Layer 2 of a small transformer language model trained on English Wikipedia (8 layers, counted from 0, width 64).
A neuron adds its activation times its output weights to the MLP's output. To switch it off is to set its activation to zero at one token and run the rest of the model.
A neuron's activation on a vector x is squared ReLU(weights . x), where the dot is the dot product.

Input weights of the MLP neurons that the questions are about. A number n stands for (n - 128) times 0.0044.
n59: 143, 99, 131, 116, 55, 137, 97, 158, 104, 151, 166, 121, 205, 161, 115, 140, 171, 76, 130, 207, 122, 62, 128, 81, 125, 182, 164, 131, 130, 110, 192, 86, 156, 145, 142, 141, 66, 135, 142, 89, 154, 102, 108, 184, 85, 108, 92, 122, 142, 168, 185, 127, 104, 102, 142, 110, 158, 180, 149, 69, 137, 117, 159, 152
n127: 133, 147, 168, 101, 142, 138, 132, 114, 101, 99, 143, 128, 117, 67, 182, 108, 124, 71, 127, 148, 112, 55, 131, 157, 125, 114, 104, 86, 139, 149, 103, 141, 194, 145, 126, 97, 140, 158, 99, 107, 60, 81, 172, 143, 138, 145, 139, 147, 108, 155, 125, 119, 132, 128, 148, 161, 161, 114, 182, 80, 136, 104, 121, 107
n129: 108, 94, 95, 52, 175, 154, 155, 138, 98, 142, 164, 73, 79, 162, 121, 104, 107, 121, 85, 111, 110, 121, 170, 144, 113, 183, 148, 107, 127, 134, 117, 121, 131, 85, 139, 187, 115, 100, 64, 126, 180, 193, 76, 92, 117, 139, 70, 172, 120, 160, 103, 90, 101, 153, 135, 124, 106, 151, 118, 75, 122, 134, 178, 131
n201: 155, 107, 132, 132, 134, 174, 112, 141, 107, 146, 126, 118, 134, 103, 104, 115, 170, 111, 112, 142, 103, 154, 139, 190, 86, 86, 87, 111, 175, 87, 136, 155, 159, 129, 133, 145, 141, 92, 97, 87, 97, 139, 156, 107, 158, 167, 100, 98, 122, 134, 127, 100, 140, 103, 96, 161, 147, 192, 97, 98, 129, 112, 117, 138
n207: 153, 117, 176, 69, 151, 61, 100, 185, 107, 117, 73, 110, 124, 148, 135, 151, 138, 59, 102, 86, 102, 125, 110, 174, 86, 132, 122, 110, 134, 73, 91, 118, 115, 145, 148, 146, 169, 190, 73, 68, 150, 153, 177, 108, 107, 174, 114, 127, 105, 72, 168, 156, 89, 203, 129, 112, 118, 156, 111, 174, 120, 120, 167, 128
n237: 144, 145, 119, 163, 119, 124, 111, 166, 130, 109, 166, 152, 159, 159, 148, 137, 160, 130, 120, 146, 102, 74, 186, 71, 70, 71, 114, 128, 117, 134, 108, 127, 135, 112, 99, 145, 151, 137, 112, 78, 186, 120, 72, 123, 138, 174, 169, 144, 148, 98, 160, 123, 168, 106, 141, 168, 188, 95, 77, 81, 177, 138, 113, 94
n243: 112, 166, 101, 184, 104, 106, 111, 154, 211, 118, 151, 124, 161, 118, 183, 157, 84, 98, 163, 124, 117, 69, 150, 196, 130, 106, 102, 156, 105, 110, 126, 110, 84, 100, 75, 170, 199, 160, 141, 108, 177, 110, 148, 69, 173, 64, 145, 114, 103, 8, 100, 170, 173, 98, 135, 106, 159, 57, 126, 169, 71, 144, 132, 107
n253: 122, 126, 128, 189, 87, 97, 118, 79, 151, 132, 118, 85, 163, 169, 158, 128, 19, 135, 169, 103, 183, 112, 115, 119, 101, 94, 111, 101, 133, 177, 117, 171, 125, 132, 159, 155, 136, 112, 90, 149, 94, 174, 118, 126, 155, 121, 116, 103, 137, 186, 168, 138, 155, 97, 217, 199, 146, 157, 101, 110, 74, 114, 123, 149

Output weights of the MLP neurons that the questions are about. A number n stands for (n - 128) times 0.0021.
n59: 103, 161, 100, 99, 127, 115, 78, 119, 86, 99, 156, 116, 91, 166, 213, 90, 129, 149, 135, 153, 115, 161, 94, 108, 117, 154, 156, 60, 140, 137, 79, 115, 150, 142, 128, 104, 124, 129, 154, 124, 153, 96, 105, 131, 110, 98, 191, 59, 157, 199, 84, 196, 120, 74, 191, 123, 147, 132, 163, 121, 119, 167, 147, 147
n127: 86, 132, 116, 147, 87, 152, 151, 127, 140, 184, 135, 76, 121, 203, 88, 154, 111, 150, 130, 105, 90, 199, 122, 95, 109, 162, 218, 145, 93, 145, 144, 149, 40, 121, 142, 139, 97, 72, 142, 124, 200, 166, 80, 139, 122, 144, 112, 134, 127, 119, 122, 148, 142, 121, 123, 91, 96, 142, 75, 147, 149, 130, 113, 105
n129: 125, 137, 160, 129, 115, 110, 107, 117, 102, 100, 126, 139, 177, 113, 156, 116, 90, 102, 157, 193, 146, 132, 100, 106, 141, 88, 121, 60, 155, 114, 174, 108, 153, 161, 116, 113, 148, 147, 159, 107, 64, 93, 176, 89, 95, 135, 117, 95, 155, 77, 138, 179, 176, 149, 124, 121, 104, 129, 159, 111, 151, 188, 111, 118
n201: 34, 117, 132, 143, 62, 61, 167, 102, 171, 142, 125, 156, 120, 120, 97, 101, 83, 155, 176, 159, 172, 90, 148, 138, 122, 128, 160, 104, 95, 129, 130, 99, 126, 130, 139, 122, 129, 174, 150, 187, 161, 111, 69, 109, 143, 78, 129, 178, 135, 131, 125, 105, 126, 140, 162, 125, 145, 102, 155, 147, 187, 160, 131, 85
n207: 78, 119, 66, 144, 128, 141, 71, 121, 145, 126, 139, 96, 104, 134, 131, 122, 60, 143, 202, 102, 166, 208, 166, 155, 104, 145, 127, 100, 144, 83, 128, 128, 133, 138, 138, 124, 120, 114, 148, 131, 115, 97, 172, 162, 58, 190, 140, 124, 105, 145, 75, 123, 145, 153, 151, 116, 114, 112, 119, 116, 139, 220, 129, 99
n237: 109, 138, 177, 122, 144, 115, 186, 112, 87, 60, 175, 136, 118, 78, 123, 107, 140, 151, 119, 119, 137, 205, 63, 148, 137, 140, 97, 131, 155, 117, 125, 100, 82, 152, 117, 126, 139, 101, 142, 133, 57, 126, 145, 179, 115, 149, 117, 91, 102, 172, 102, 147, 198, 199, 81, 127, 104, 130, 163, 173, 75, 108, 131, 148
n243: 143, 122, 100, 114, 138, 111, 122, 193, 129, 94, 164, 149, 133, 151, 163, 137, 137, 94, 124, 137, 252, 125, 159, 186, 120, 25, 112, 105, 182, 114, 96, 142, 134, 132, 122, 127, 86, 72, 154, 128, 128, 133, 135, 98, 130, 166, 119, 104, 64, 93, 74, 131, 123, 159, 106, 185, 105, 126, 115, 169, 77, 219, 73, 110
n253: 146, 162, 145, 86, 176, 109, 163, 133, 119, 59, 141, 110, 100, 123, 105, 103, 155, 119, 163, 161, 141, 194, 142, 138, 171, 125, 153, 118, 119, 82, 126, 77, 160, 177, 98, 94, 131, 87, 131, 121, 187, 88, 129, 153, 141, 157, 125, 137, 83, 109, 83, 113, 83, 165, 62, 137, 132, 167, 133, 88, 161, 139, 145, 151

Each question names a token from some text and the token that comes next. It shows the vector x that enters the MLP there. A number n stands for (n - 128) times 0.023.

Then comes g, the gradient of the next token's log-probability with respect to the MLP's output, scaled to length 1. A neuron's effect is roughly proportional to its activation times (output weights . g). A number n stands for (n - 128) times 0.0034.

" television", then " program"
x: 129, 178, 118, 111, 137, 105, 64, 126, 131, 148, 210, 90, 91, 151, 115, 136, 69, 107, 130, 145, 83, 156, 116, 137, 125, 173, 138, 90, 130, 169, 109, 118, 156, 113, 109, 140, 135, 84, 133, 93, 126, 101, 129, 180, 163, 188, 138, 171, 143, 88, 103, 137, 127, 118, 93, 119, 146, 151, 130, 73, 175, 113, 126, 148
g: 155, 144, 172, 153, 108, 88, 133, 147, 175, 104, 89, 190, 131, 99, 160, 61, 85, 89, 116, 152, 123, 173, 139, 161, 129, 131, 174, 132, 113, 152, 157, 95, 91, 98, 119, 71, 140, 98, 79, 149, 175, 203, 103, 98, 98, 129, 111, 127, 115, 139, 172, 214, 153, 110, 93, 121, 63, 154, 151, 41, 214, 102, 136, 97
Switching off which neuron hurts the next token most? n129

" '", then "Q"
x: 128, 149, 147, 139, 121, 63, 121, 173, 76, 120, 154, 118, 99, 150, 130, 136, 125, 112, 113, 134, 88, 155, 141, 173, 110, 130, 110, 142, 128, 162, 138, 110, 132, 113, 141, 154, 118, 78, 128, 125, 116, 135, 173, 102, 118, 185, 142, 195, 143, 84, 67, 115, 125, 86, 82, 83, 147, 174, 138, 114, 157, 140, 139, 131
g: 115, 98, 142, 144, 118, 179, 110, 116, 129, 62, 57, 115, 156, 150, 142, 150, 128, 200, 123, 94, 189, 145, 214, 143, 137, 105, 61, 151, 129, 121, 129, 123, 111, 100, 117, 110, 99, 104, 84, 89, 93, 103, 181, 68, 89, 110, 150, 118, 108, 116, 175, 182, 54, 194, 129, 99, 103, 163, 132, 131, 210, 169, 165, 164
Switching off which neuron hurts the next token most? n207

"12", then " January"
x: 121, 144, 134, 127, 141, 118, 172, 135, 137, 137, 114, 180, 110, 166, 111, 174, 109, 109, 164, 148, 75, 147, 106, 109, 116, 108, 120, 118, 79, 147, 101, 105, 151, 127, 112, 135, 145, 62, 120, 76, 110, 135, 153, 187, 119, 193, 184, 164, 148, 118, 96, 130, 144, 124, 144, 106, 114, 133, 74, 107, 157, 124, 104, 132
g: 82, 41, 125, 126, 140, 124, 183, 106, 209, 130, 116, 170, 139, 103, 107, 176, 73, 104, 145, 88, 106, 210, 161, 127, 151, 117, 181, 90, 148, 123, 153, 129, 185, 127, 75, 175, 148, 114, 88, 108, 108, 127, 176, 102, 168, 95, 99, 114, 33, 98, 121, 139, 150, 136, 127, 183, 117, 146, 138, 155, 49, 156, 154, 102
Switching off which neuron hurts the next token most? n237

"ing", then " their"
x: 100, 164, 97, 93, 161, 106, 157, 138, 116, 77, 151, 130, 91, 136, 153, 166, 146, 139, 132, 156, 117, 89, 126, 168, 157, 181, 206, 29, 140, 101, 129, 102, 138, 115, 109, 125, 116, 156, 135, 142, 134, 100, 129, 135, 139, 181, 117, 150, 107, 138, 104, 150, 112, 127, 131, 112, 161, 149, 99, 62, 161, 81, 95, 110
g: 96, 78, 83, 111, 129, 117, 97, 190, 131, 137, 90, 163, 149, 84, 142, 132, 223, 51, 145, 88, 138, 149, 171, 103, 112, 111, 213, 96, 139, 89, 168, 126, 96, 111, 170, 160, 151, 132, 167, 76, 149, 67, 187, 95, 138, 114, 91, 138, 83, 136, 102, 154, 166, 139, 128, 170, 122, 84, 130, 185, 66, 124, 182, 132
Switching off which neuron hurts the next token most? n129

"ai", then " and f"
x: 116, 166, 149, 160, 165, 146, 147, 153, 99, 115, 139, 63, 100, 158, 156, 160, 95, 135, 132, 200, 129, 129, 118, 171, 98, 132, 109, 110, 112, 138, 176, 161, 115, 100, 126, 103, 167, 116, 144, 66, 136, 111, 73, 90, 158, 120, 126, 106, 117, 144, 116, 61, 138, 127, 100, 166, 153, 153, 114, 149, 102, 113, 107, 88
g: 126, 132, 80, 98, 151, 166, 119, 30, 106, 114, 184, 131, 145, 153, 132, 92, 132, 86, 143, 148, 133, 127, 166, 134, 190, 95, 211, 73, 96, 181, 80, 102, 79, 165, 106, 102, 114, 131, 97, 131, 149, 104, 119, 187, 180, 119, 149, 51, 172, 127, 110, 90, 148, 119, 123, 202, 150, 156, 93, 135, 59, 172, 138, 161
Which two neurons, each switched off alone, lower its probability most, in order? n243, n253

"30", then " September"
x: 123, 132, 146, 101, 164, 139, 121, 148, 114, 119, 99, 156, 121, 151, 135, 192, 83, 109, 152, 150, 60, 157, 100, 163, 119, 103, 99, 118, 79, 150, 78, 181, 151, 131, 76, 161, 121, 84, 105, 101, 126, 134, 134, 167, 139, 182, 164, 143, 155, 139, 113, 146, 136, 142, 107, 115, 125, 141, 101, 70, 87, 113, 133, 167
g: 120, 61, 95, 134, 121, 140, 160, 164, 199, 120, 77, 137, 119, 122, 127, 175, 92, 127, 168, 117, 101, 181, 169, 155, 103, 109, 126, 62, 141, 131, 128, 96, 201, 142, 165, 139, 125, 172, 129, 137, 100, 101, 239, 105, 148, 131, 113, 85, 116, 107, 64, 168, 121, 178, 132, 144, 38, 158, 107, 145, 72, 162, 78, 91
Which two neurons, each switched off alone, lower its probability most, in order? n207, n129

" her", then " to a"
x: 119, 150, 134, 103, 112, 61, 109, 155, 81, 102, 202, 114, 100, 126, 114, 142, 131, 112, 142, 137, 102, 174, 91, 156, 112, 149, 107, 76, 153, 143, 96, 117, 159, 155, 140, 151, 133, 100, 111, 138, 136, 119, 166, 144, 163, 146, 135, 172, 108, 96, 66, 175, 160, 100, 100, 92, 186, 139, 122, 109, 168, 138, 127, 132
g: 179, 190, 113, 119, 130, 188, 141, 137, 61, 77, 123, 145, 140, 148, 134, 130, 106, 172, 81, 99, 130, 93, 118, 81, 80, 177, 206, 117, 90, 112, 132, 114, 81, 120, 46, 125, 102, 197, 114, 122, 127, 93, 173, 153, 116, 75, 161, 148, 132, 131, 108, 115, 148, 104, 204, 95, 132, 140, 124, 169, 78, 104, 180, 211
Which neuron, switched off, raises the next token's probability most? n207

", he", then " again"
x: 123, 141, 118, 122, 97, 61, 111, 158, 125, 124, 150, 117, 105, 121, 94, 141, 112, 118, 148, 136, 95, 165, 128, 161, 137, 111, 106, 112, 175, 177, 98, 111, 153, 118, 111, 149, 121, 85, 169, 91, 146, 104, 134, 157, 125, 165, 150, 189, 117, 96, 74, 177, 163, 74, 90, 92, 146, 153, 156, 139, 147, 143, 107, 147
g: 102, 190, 90, 107, 166, 151, 110, 189, 124, 51, 209, 142, 155, 179, 129, 166, 146, 150, 205, 92, 103, 108, 148, 154, 113, 76, 130, 102, 54, 107, 109, 147, 90, 162, 147, 138, 178, 146, 87, 102, 131, 45, 120, 103, 133, 145, 121, 89, 206, 97, 102, 97, 135, 79, 165, 116, 130, 125, 144, 170, 109, 122, 168, 88
Switching off which neuron hurts the next token most? n243

" mother", then " N"
x: 105, 153, 107, 133, 132, 130, 86, 136, 80, 110, 150, 104, 93, 134, 113, 131, 119, 103, 142, 141, 118, 144, 127, 152, 105, 145, 150, 45, 154, 184, 124, 137, 164, 139, 95, 139, 127, 121, 147, 82, 118, 97, 145, 167, 191, 151, 170, 190, 121, 75, 90, 121, 159, 56, 116, 87, 154, 131, 158, 123, 134, 116, 144, 150
g: 126, 142, 145, 244, 172, 47, 128, 121, 127, 98, 44, 119, 103, 149, 172, 151, 104, 138, 88, 93, 168, 143, 116, 97, 189, 43, 97, 101, 133, 133, 176, 117, 158, 90, 127, 144, 122, 135, 139, 165, 149, 135, 107, 94, 100, 169, 78, 205, 93, 189, 142, 112, 129, 98, 99, 105, 134, 165, 116, 177, 121, 157, 96, 119
Switching off which neuron hurts the next token most? n243

" East", then " and"
x: 109, 111, 170, 158, 150, 154, 128, 108, 97, 116, 129, 132, 108, 174, 129, 184, 93, 100, 99, 112, 92, 122, 134, 156, 142, 163, 178, 54, 106, 181, 107, 136, 154, 146, 135, 130, 113, 130, 142, 89, 134, 137, 126, 114, 126, 205, 135, 156, 148, 106, 113, 86, 115, 92, 93, 153, 120, 172, 124, 90, 204, 111, 80, 92
g: 68, 184, 85, 88, 148, 180, 116, 85, 98, 146, 107, 123, 105, 168, 169, 137, 130, 96, 83, 177, 162, 174, 182, 67, 115, 109, 138, 112, 112, 157, 80, 116, 119, 156, 147, 138, 151, 106, 119, 226, 142, 140, 131, 165, 117, 117, 126, 55, 197, 97, 102, 94, 169, 111, 56, 115, 147, 111, 82, 148, 176, 99, 201, 118
Switching off which neuron hurts the next token most? n127

"1", then "800"
x: 114, 147, 162, 131, 149, 131, 143, 123, 138, 157, 168, 106, 92, 153, 98, 155, 118, 110, 141, 127, 104, 139, 154, 142, 67, 98, 114, 100, 130, 171, 106, 142, 166, 172, 119, 119, 124, 76, 64, 87, 99, 128, 180, 128, 95, 124, 199, 150, 111, 143, 105, 150, 173, 106, 135, 92, 109, 145, 86, 108, 150, 150, 143, 138
g: 128, 86, 126, 94, 100, 163, 146, 164, 67, 116, 129, 129, 152, 194, 197, 109, 114, 123, 66, 167, 74, 90, 172, 105, 113, 160, 55, 111, 102, 118, 124, 119, 110, 131, 94, 86, 92, 160, 105, 180, 195, 89, 142, 103, 121, 170, 106, 141, 168, 140, 112, 140, 77, 144, 127, 171, 222, 103, 115, 113, 131, 231, 146, 117
Which neuron, switched off, raises the next token's probability most? n237

"es", then " Cal"
x: 86, 131, 96, 128, 131, 102, 158, 145, 112, 120, 98, 139, 127, 120, 155, 196, 80, 147, 143, 170, 70, 98, 121, 171, 172, 135, 148, 128, 102, 174, 121, 121, 193, 151, 78, 114, 130, 157, 154, 124, 177, 71, 172, 124, 108, 128, 155, 138, 105, 113, 101, 138, 129, 110, 143, 166, 157, 98, 97, 67, 103, 96, 107, 141
g: 140, 131, 45, 110, 185, 181, 133, 102, 161, 120, 116, 166, 118, 89, 165, 90, 142, 129, 108, 51, 123, 144, 84, 59, 136, 79, 124, 109, 105, 201, 142, 147, 152, 176, 121, 74, 78, 150, 127, 91, 158, 179, 160, 77, 190, 197, 82, 150, 97, 158, 125, 122, 125, 163, 118, 118, 145, 99, 127, 157, 137, 205, 126, 75
Switching off which neuron hurts the next token most? n243

" B", then "ec"
x: 122, 163, 136, 158, 111, 95, 114, 144, 130, 78, 140, 98, 110, 118, 92, 157, 112, 141, 109, 134, 59, 130, 161, 159, 132, 156, 141, 159, 135, 153, 138, 130, 158, 149, 121, 120, 140, 118, 147, 82, 122, 69, 143, 135, 78, 151, 168, 181, 93, 138, 101, 149, 167, 135, 124, 105, 156, 165, 115, 74, 137, 32, 168, 108
g: 192, 218, 132, 111, 101, 186, 155, 126, 117, 155, 61, 71, 107, 160, 146, 173, 216, 186, 138, 111, 135, 142, 52, 120, 84, 161, 127, 148, 107, 162, 171, 59, 106, 132, 174, 86, 88, 158, 97, 162, 100, 84, 174, 176, 83, 108, 125, 172, 121, 79, 129, 106, 97, 128, 113, 139, 132, 117, 89, 135, 117, 123, 111, 101
Switching off which neuron hurts the next token most? n127

" Studio", then " One"
x: 139, 139, 114, 158, 89, 115, 156, 132, 73, 164, 154, 110, 131, 134, 166, 140, 87, 131, 121, 146, 140, 147, 93, 118, 137, 131, 125, 70, 132, 151, 142, 83, 167, 124, 105, 146, 149, 47, 146, 108, 115, 82, 135, 148, 183, 198, 139, 179, 127, 114, 113, 128, 148, 126, 100, 119, 137, 130, 120, 100, 178, 80, 107, 120
g: 100, 65, 111, 167, 150, 134, 106, 169, 154, 112, 56, 167, 98, 187, 154, 84, 130, 183, 76, 137, 107, 180, 235, 89, 124, 98, 72, 106, 135, 135, 120, 84, 51, 134, 201, 141, 142, 114, 113, 127, 80, 107, 101, 126, 202, 143, 130, 131, 85, 118, 151, 90, 99, 144, 116, 157, 109, 180, 129, 158, 176, 151, 137, 127
Switching off which neuron hurts the next token most? n127

"ie", then "."
x: 121, 117, 135, 118, 166, 151, 133, 136, 88, 92, 153, 78, 93, 132, 155, 142, 175, 130, 154, 172, 127, 91, 138, 179, 129, 123, 135, 55, 155, 210, 138, 149, 173, 85, 102, 149, 151, 136, 126, 140, 116, 89, 136, 110, 126, 158, 125, 153, 126, 94, 100, 75, 93, 185, 130, 162, 118, 121, 102, 116, 125, 67, 86, 153
g: 98, 76, 154, 67, 101, 220, 174, 63, 105, 146, 220, 143, 147, 169, 82, 110, 74, 110, 119, 140, 153, 96, 80, 173, 102, 127, 109, 122, 116, 82, 88, 168, 168, 147, 200, 133, 158, 78, 136, 77, 103, 85, 145, 146, 164, 132, 149, 136, 145, 127, 199, 86, 120, 91, 143, 132, 121, 140, 144, 73, 113, 149, 153, 167
Switching off which neuron hurts the next token most? n129